Layer 3 of a small transformer language model trained on English Wikipedia (13 layers, counted from 0, width 96).
A neuron adds its activation times its output weights to the MLP's output. To switch it off is to set its activation to zero at one token and run the rest of the model.

Output weights of the MLP neurons that the questions are about. A number n stands for n times 0.0075.
n9: 16 -10 36 7 16 -10 13 23 -22 17 9 -13 29 1 7 -8 -21 -40 -22 17 -24 13 -28 16 -11 23 -27 15 1 -33 -14 -7 19 23 -13 -20 8 7 2 -21 -15 42 -14 -14 -15 4 35 37 -27 44 -5 1 -14 6 -15 14 -6 5 -21 -17 0 14 18 2 17 23 16 26 -7 -30 -18 19 2 38 18 -2 -5 -33 -12 -31 -22 17 -9 11 25 -34 10 4 36 10 -19 18 -9 -19 -45 -31
n60: -3 -15 -44 38 17 -56 -7 -3 38 1 21 33 -28 1 -56 2 -64 6 -36 1 -10 41 -28 -11 56 4 35 -1 9 -27 17 -47 47 -6 -25 8 -28 -77 20 7 -15 -48 -65 -19 -43 -8 -14 70 -36 45 3 -31 35 2 24 -36 9 -26 16 -5 53 -7 21 -7 25 35 -11 39 -13 31 11 17 2 12 42 9 41 -16 -6 3 -19 38 -11 57 -22 -15 8 -14 10 -10 25 31 -11 5 -12 -15
n82: -15 18 -17 -16 25 10 -13 -13 -12 3 13 -16 30 -29 9 -19 -19 -1 6 -1 -26 -13 -15 4 18 -19 8 -2 -27 13 2 25 -2 19 -4 11 1 13 20 -28 8 -14 -18 -22 44 -49 29 -4 -5 -17 5 6 13 10 -15 -16 -7 22 16 -9 -6 17 18 -14 4 5 30 -6 6 -30 8 -26 -15 -11 -6 -1 14 10 33 -4 -11 21 -17 -22 48 0 -1 14 26 22 -4 9 -35 -1 -11 28
n99: 1 13 10 2 0 -66 79 65 32 14 -55 10 26 9 34 -12 17 8 -34 -33 -29 -3 2 -10 2 27 1 -23 -1 -15 17 36 -1 -29 -3 28 23 10 16 8 -8 13 -28 -32 -34 30 -8 3 -23 44 10 17 14 21 8 -21 -10 16 -20 2 16 -7 -30 9 -47 45 -2 -19 32 -14 12 -27 -11 1 35 -6 -40 -25 -13 20 12 -3 -34 -49 22 18 -16 -22 11 28 11 15 15 -12 -1 -45
n116: -7 5 -52 11 -28 15 -48 -35 7 -13 5 6 -31 1 -10 -22 -4 24 -27 6 11 1 16 -10 22 -7 7 16 21 5 -36 16 -15 -1 13 31 -9 -26 -20 26 14 13 -18 -26 30 12 8 -15 -3 -12 -34 13 -5 -30 -10 -5 -1 -12 -1 -19 30 29 -20 -9 -19 43 1 11 10 -3 28 0 1 -13 28 -7 11 31 4 18 24 -13 1 9 -20 -12 40 -12 -34 9 -19 19 -2 1 10 36
n129: -29 29 -6 21 -27 -18 -39 9 -3 -29 37 -13 -8 8 -1 7 5 -14 -15 13 6 -24 35 6 5 9 0 23 -11 -14 -4 -5 11 -10 2 -25 38 22 32 4 -19 0 -3 -4 -18 29 1 -1 48 -16 -26 27 -27 28 -35 2 8 18 47 -26 39 30 3 -12 9 21 44 19 3 22 -23 3 -6 10 -2 -3 7 -51 -24 -10 1 1 -31 -6 3 12 3 -30 -36 9 4 -3 16 7 -70 -21
n154: 57 -1 4 -25 -41 -64 26 61 23 -62 -13 -27 18 43 -32 21 21 -3 -22 -23 -19 -23 44 -15 6 3 6 14 42 -17 -2 17 30 5 59 7 -11 -8 -19 -51 15 -47 -33 53 11 21 11 61 1 -15 -21 -2 31 5 -41 -21 -15 29 11 -3 -8 -12 -2 -9 -45 25 -38 -28 4 10 26 -3 14 -50 18 30 32 44 -8 9 -11 -9 -19 -19 31 -17 -52 -31 -27 51 30 -3 -37 -5 34 28
n170: 0 17 -8 -6 -13 24 12 7 -6 42 -55 33 -10 26 45 -9 -43 14 12 -54 -36 85 24 -24 -12 -13 -25 -15 26 0 -22 -9 2 21 -27 18 -31 -23 -23 19 40 11 -43 -16 -9 -5 18 8 -20 -7 44 -12 -7 14 34 10 6 4 23 -10 -30 -55 -20 -10 5 -5 9 29 -6 11 11 -14 39 -21 9 6 -28 18 -3 90 -1 -32 -2 -5 -31 -37 31 12 -5 -8 -27 21 68 -43 -4 -2
n203: 8 -12 -23 10 -28 24 -22 7 9 -6 17 17 11 -18 -3 -6 -9 -31 -6 1 -4 12 -8 0 -8 13 -8 -1 15 -37 -22 1 35 10 19 23 -9 1 -9 -6 12 15 16 18 -32 19 -11 12 -18 -6 -2 13 0 5 9 17 -12 29 6 26 10 2 -9 -26 -5 -11 -13 1 -17 21 -42 21 2 8 -14 6 -18 8 4 5 0 11 28 -14 20 -21 -24 -5 3 -15 -13 30 9 10 -26 4
n221: -21 -5 -28 17 26 33 16 36 -14 -6 13 19 20 -15 -9 -56 11 -2 6 7 2 -41 -8 -15 -44 -4 -15 33 21 -5 3 15 15 -17 7 3 -26 3 9 3 2 -14 -11 -18 -26 -20 13 33 -6 -16 -50 -18 13 -10 33 16 -10 6 55 13 18 -27 -11 36 -8 -36 -59 -5 -1 13 1 16 16 3 -16 -2 -12 -13 30 13 8 0 -4 12 -6 16 22 9 24 25 32 2 8 -26 -22 -21
n232: -25 -36 11 4 7 -29 28 -21 -2 -31 -1 -7 -7 -15 27 -21 24 15 -28 16 -7 1 17 -26 -9 -39 -30 -16 -5 -13 40 40 -8 -25 13 -28 -15 21 25 -35 17 -6 -2 4 2 -18 -8 -26 -38 -10 4 2 -36 -3 -27 -2 25 44 -2 -1 19 26 -6 17 -1 22 27 10 5 24 -13 12 10 36 -5 3 22 -36 7 -2 4 47 11 1 0 30 -37 -13 1 20 22 -28 -2 38 13 -31
n247: -6 17 -26 -46 -4 2 -40 -28 36 32 17 -3 -44 56 27 -2 -31 -33 4 -33 65 32 -10 5 -14 23 -24 17 -12 -52 -14 23 -91 -40 -46 37 -36 94 -15 27 71 18 -43 30 82 -13 14 43 52 35 -15 1 -17 6 -49 7 -53 11 8 24 13 11 -43 -61 48 -6 -39 26 26 49 -6 46 -1 -18 -14 -12 4 12 -26 -17 2 -13 2 -5 31 -35 -45 48 1 12 -1 -6 -89 -14 18 14
n257: 14 14 -10 -19 2 30 -23 0 1 33 -23 -10 -5 15 35 -19 16 -2 -11 -6 28 0 -4 -15 -8 -22 11 -19 9 13 17 5 7 -11 15 15 -7 -26 11 20 -2 -3 22 13 22 -4 1 8 2 -24 -15 -4 -33 -24 17 25 -8 -19 7 8 12 -21 -22 6 0 -32 15 -7 -9 -5 -22 12 13 -39 22 9 7 8 36 -3 -20 -20 5 0 16 -11 1 16 -20 -14 6 -1 0 -21 3 -3
n283: 25 -55 38 -17 -33 -26 45 23 7 -55 -37 -4 -1 -22 -23 54 49 -23 -2 16 -31 -28 -19 15 -13 31 -14 35 21 24 -12 -20 12 -34 30 31 -28 39 11 26 -57 -16 43 17 4 24 63 -21 -3 -37 21 -29 -12 11 40 -53 -16 16 21 -28 -73 9 -10 12 -15 35 -31 2 -19 -38 20 -8 18 -30 13 6 -17 -49 3 26 3 7 5 -3 37 -17 -10 -31 -20 37 -27 36 49 45 -1 14
n366: -14 -26 2 9 -18 -35 -9 -47 -4 50 54 15 -9 10 -48 -17 4 -28 63 -32 -36 18 -15 -37 32 7 -17 2 18 26 5 30 -25 -13 -10 -33 -37 -39 -11 -22 -6 -17 45 1 -48 21 8 7 -13 6 9 -63 -7 13 -8 -14 16 47 -13 19 -25 -11 29 -27 29 -20 23 67 22 -5 -3 -16 41 -5 4 43 -10 -16 8 -2 -30 31 24 8 6 -3 8 6 0 39 13 30 -7 16 36 -42
n369: 24 24 4 11 11 6 7 17 -12 -26 -2 11 24 18 0 8 -28 3 26 16 -18 6 17 -18 17 21 -5 -16 0 1 -7 -26 -1 -16 2 -2 -20 -2 -30 8 -34 3 16 2 11 -5 -15 25 19 27 -29 19 -18 1 -19 27 8 -20 -10 18 18 20 -26 10 -4 -1 -19 -26 2 28 -36 1 -19 -11 9 -9 15 10 10 -2 -21 -32 6 -9 21 32 10 17 21 -8 18 13 -13 -39 19 -70

Each question names a token from some text and the token that comes next. It shows the activations a of the neurons there, in the order above. A number n stands for n times 0.045.

Then comes g, the gradient of the next token's log-probability with respect to the MLP's output, scaled to length 1. A neuron's effect is roughly proportional to its activation times (output weights . g). A number n stands for n times 0.0043.

"and ", then "tr"
a: -1 -3 -3 0 14 0 0 -1 -2 -2 -3 -3 -3 -2 50 -3
g: 16 7 -43 -3 10 -16 25 28 -12 -18 -20 -11 14 -34 -57 14 -34 24 11 32 -10 -9 0 -50 21 25 -11 29 -43 18 -4 19 3 -22 -5 -3 -41 -17 37 22 6 -29 15 -3 -5 19 46 -1 -12 -31 4 -40 30 17 41 -3 -19 17 -5 -1 -27 33 -14 17 1 50 -20 -27 -27 -13 -13 -7 15 -15 9 -4 22 -38 -12 22 -31 19 2 0 18 2 1 23 30 23 1 69 8 -27 -14 -13
Which neuron, switched off, lowers the next token's probability most? n366

"er ", then "con"
a: -3 -3 -4 -4 -2 11 40 62 10 4 -4 -1 16 0 22 0
g: 12 -30 31 -8 -4 -5 1 32 34 15 -17 9 -9 36 -24 28 -27 -12 0 -29 -32 40 -16 11 -34 19 -58 -1 24 9 -41 11 10 -17 -17 -5 -32 17 60 -27 25 -28 -10 1 13 53 -7 -28 -3 28 -12 -8 -25 4 0 16 -3 -28 34 -18 -17 24 29 4 36 3 12 -26 -16 18 14 -2 8 2 -17 16 -17 -35 -36 18 -26 21 40 -10 -10 7 -25 13 2 14 -20 60 15 -21 7 -41
Which neuron, switched off, lowers the next token's probability most? n170

"th ", then "ann"
a: -4 -3 5 41 -1 -3 31 34 32 0 -2 0 10 -1 -2 -4
g: 15 19 4 -10 -2 -12 -25 3 -1 25 -7 -12 -9 12 6 -29 22 15 4 -13 31 63 -33 22 -18 -47 32 27 -4 17 -48 26 19 -10 6 15 -32 -17 -26 -14 48 5 5 -43 20 -8 6 4 -27 5 -9 9 -27 -6 1 7 -12 29 -13 24 33 12 -31 49 -8 8 -31 -20 -1 22 -43 -11 -7 -9 1 -21 -25 -29 -26 5 37 -18 -16 -38 49 61 -19 40 13 25 -26 5 15 -9 -14 -2
Which neuron, switched off, lowers the next token's probability most? n99

"g", then "ar "
a: -1 0 -2 -3 1 0 0 0 2 -1 -2 -1 18 -1 0 -2
g: -5 20 17 13 -39 -9 -41 -8 5 -7 -18 32 -56 17 6 -16 -2 -2 18 -35 -14 -3 -9 -11 0 -25 -13 -11 11 33 10 6 23 48 -36 -4 -12 -14 18 -15 20 38 3 51 -2 1 -26 39 20 -21 9 29 52 3 8 4 -28 0 7 71 -5 18 17 27 -1 -36 -2 -5 42 2 20 50 -16 -5 -19 -49 -12 -5 5 -25 -47 -35 0 -18 -11 0 19 37 -11 -19 -14 -12 -13 -1 -23 -2
Which neuron, switched off, lowers the next token's probability most? n257

"tiv", then "al"
a: -2 0 0 0 -2 36 0 0 0 0 -2 -3 22 0 0 -4
g: 26 24 18 63 2 -22 30 17 23 48 6 -7 -29 11 -7 -7 14 -33 9 -41 18 -3 0 -30 22 -8 4 45 6 16 1 5 24 18 -4 0 8 23 -4 16 -16 -7 6 -35 -35 -34 -9 -16 4 -13 -9 49 15 30 7 -37 2 -5 -11 -25 40 17 -27 23 -6 -59 -29 2 -20 3 -13 37 -19 4 -21 -31 19 5 -17 -11 -54 -13 17 12 4 15 -36 39 -11 -39 -17 -31 26 18 -16 26
Which neuron, switched off, lowers the next token's probability most? n129

"ther ", then "th"
a: 0 -4 11 1 -2 4 37 2 -1 16 -1 47 15 -1 44 -2
g: -13 -7 -4 10 -3 24 46 -24 -23 -17 23 -24 59 16 29 13 28 22 18 -30 26 -34 21 30 -26 -7 13 -2 -42 44 -32 -4 36 13 3 -13 4 -24 -23 12 -2 -44 18 -34 0 20 -63 -15 -11 -23 9 23 -19 -12 38 -2 31 35 23 -21 -36 21 -19 53 -8 3 17 -9 14 -5 -5 -5 -13 14 34 10 -10 8 -6 0 -18 17 -52 21 -22 -8 5 0 -38 16 -21 -12 -26 -16 -9 16
Which neuron, switched off, raises the next token's probability most? n247

"ure", then ", "
a: 16 0 0 -1 0 0 0 0 -2 0 0 0 5 -3 0 -3
g: 8 -1 -11 31 -29 -20 9 52 14 10 43 5 14 11 26 24 -3 -10 -11 -41 -5 60 -20 -24 13 8 -37 23 37 -16 -21 4 25 -16 -2 -23 37 1 9 17 -6 -15 -1 -2 -10 65 -47 18 26 34 -14 -20 2 -12 7 17 -10 -2 20 -18 18 -13 1 33 -47 -13 13 18 2 -9 -26 -1 -37 3 -2 -30 -7 -5 28 -28 -7 40 21 -3 42 -42 -28 -3 -38 -41 -34 -6 -16 7 7 -20
Which neuron, switched off, lowers the next token's probability most? n9

"ld ", then "ev"
a: 34 0 -1 -1 -3 -3 0 0 0 0 1 2 8 -1 -1 -1
g: 12 -25 0 -41 -22 -24 36 26 -16 -7 -19 -18 -37 0 22 -3 0 -12 -46 -32 8 52 -7 -8 16 -15 -25 9 9 -11 -44 16 10 -16 -19 12 2 12 32 -4 -6 20 1 24 -37 -29 31 16 -26 -59 -1 6 -27 10 30 10 43 27 21 34 44 16 -17 10 -1 -14 5 13 -21 -13 -16 28 45 17 -9 -1 -8 -7 -53 10 21 42 5 24 22 40 -32 -42 -5 -1 19 -14 9 11 -8 -29
Which neuron, switched off, lowers the next token's probability most? n9

"es ", then "in "
a: -3 0 -3 0 -1 36 2 -2 -3 -1 -2 20 0 0 -3 0
g: -16 -19 -13 -25 10 12 11 4 36 73 11 -21 13 11 -13 9 -9 -24 14 -16 -17 8 -14 -39 -11 10 -1 -25 25 3 -2 -34 -9 41 9 22 -7 1 -20 -19 20 33 -20 -6 7 -9 0 0 12 16 -12 23 26 -33 -46 15 15 -12 14 -11 -17 -40 -24 19 83 -9 -1 44 -15 26 16 -10 13 -9 -62 -32 -15 -12 31 6 -8 5 10 -8 39 16 -36 9 38 -32 10 -3 -21 -28 -14 29
Which neuron, switched off, lowers the next token's probability most? n247

"y ", then "and "
a: -2 -4 7 0 -2 27 -2 -4 -4 0 -3 -1 -2 0 -2 -1
g: -15 29 6 -24 -9 7 -16 9 7 -4 34 7 -3 24 -21 9 -39 -16 12 16 6 -19 37 1 -8 35 3 9 15 -16 1 -3 24 -6 -35 -60 -33 15 -3 28 27 26 -5 -42 -26 24 -28 -27 -12 4 -21 11 44 23 -15 -13 11 45 13 -7 32 -30 -6 37 -5 41 -1 -3 13 -29 -6 -32 -27 30 -18 34 -30 -18 45 -30 10 10 -37 8 5 -12 3 2 43 -33 -55 -23 14 16 26 -8
Which neuron, switched off, lowers the next token's probability most? n129

"t ", then "S"
a: 33 -4 -2 -2 0 29 21 3 -4 -2 16 19 11 11 -2 -1
g: 16 39 -12 -3 -11 9 -27 -25 0 -48 -5 19 -15 18 22 45 31 -29 -26 -13 9 15 5 -9 0 14 57 1 4 -4 -14 5 7 13 14 -20 -3 3 19 16 4 44 6 31 20 -55 -20 -2 -8 21 -17 -24 27 -6 22 -46 32 -36 11 28 -14 -43 -28 17 9 -10 32 -11 34 6 -7 -4 -23 2 17 17 -30 51 30 4 24 -34 -29 11 -4 -17 9 21 -26 7 -38 -55 -26 5 -18 -31
Which neuron, switched off, raises the next token's probability most? n9

"ated ", then "the "
a: -2 -3 -3 -4 -1 -1 -3 0 -1 -4 -2 48 -3 -4 -2 -3
g: -18 38 17 2 -17 -11 -20 2 -20 -32 -23 32 2 -20 24 7 -7 3 2 22 -30 -36 -4 13 -4 16 17 2 -14 -13 4 18 14 10 44 -52 19 1 12 39 -6 -34 -6 13 25 -25 -20 10 15 -18 5 -13 -21 38 13 -14 -51 -8 16 26 -13 -10 29 -14 -39 -11 -10 3 -7 -34 -30 -5 -1 6 67 1 22 33 -61 -5 24 12 39 47 -31 -35 55 -10 -9 11 -30 -13 15 2 12 6
Which neuron, switched off, raises the next token's probability most? n247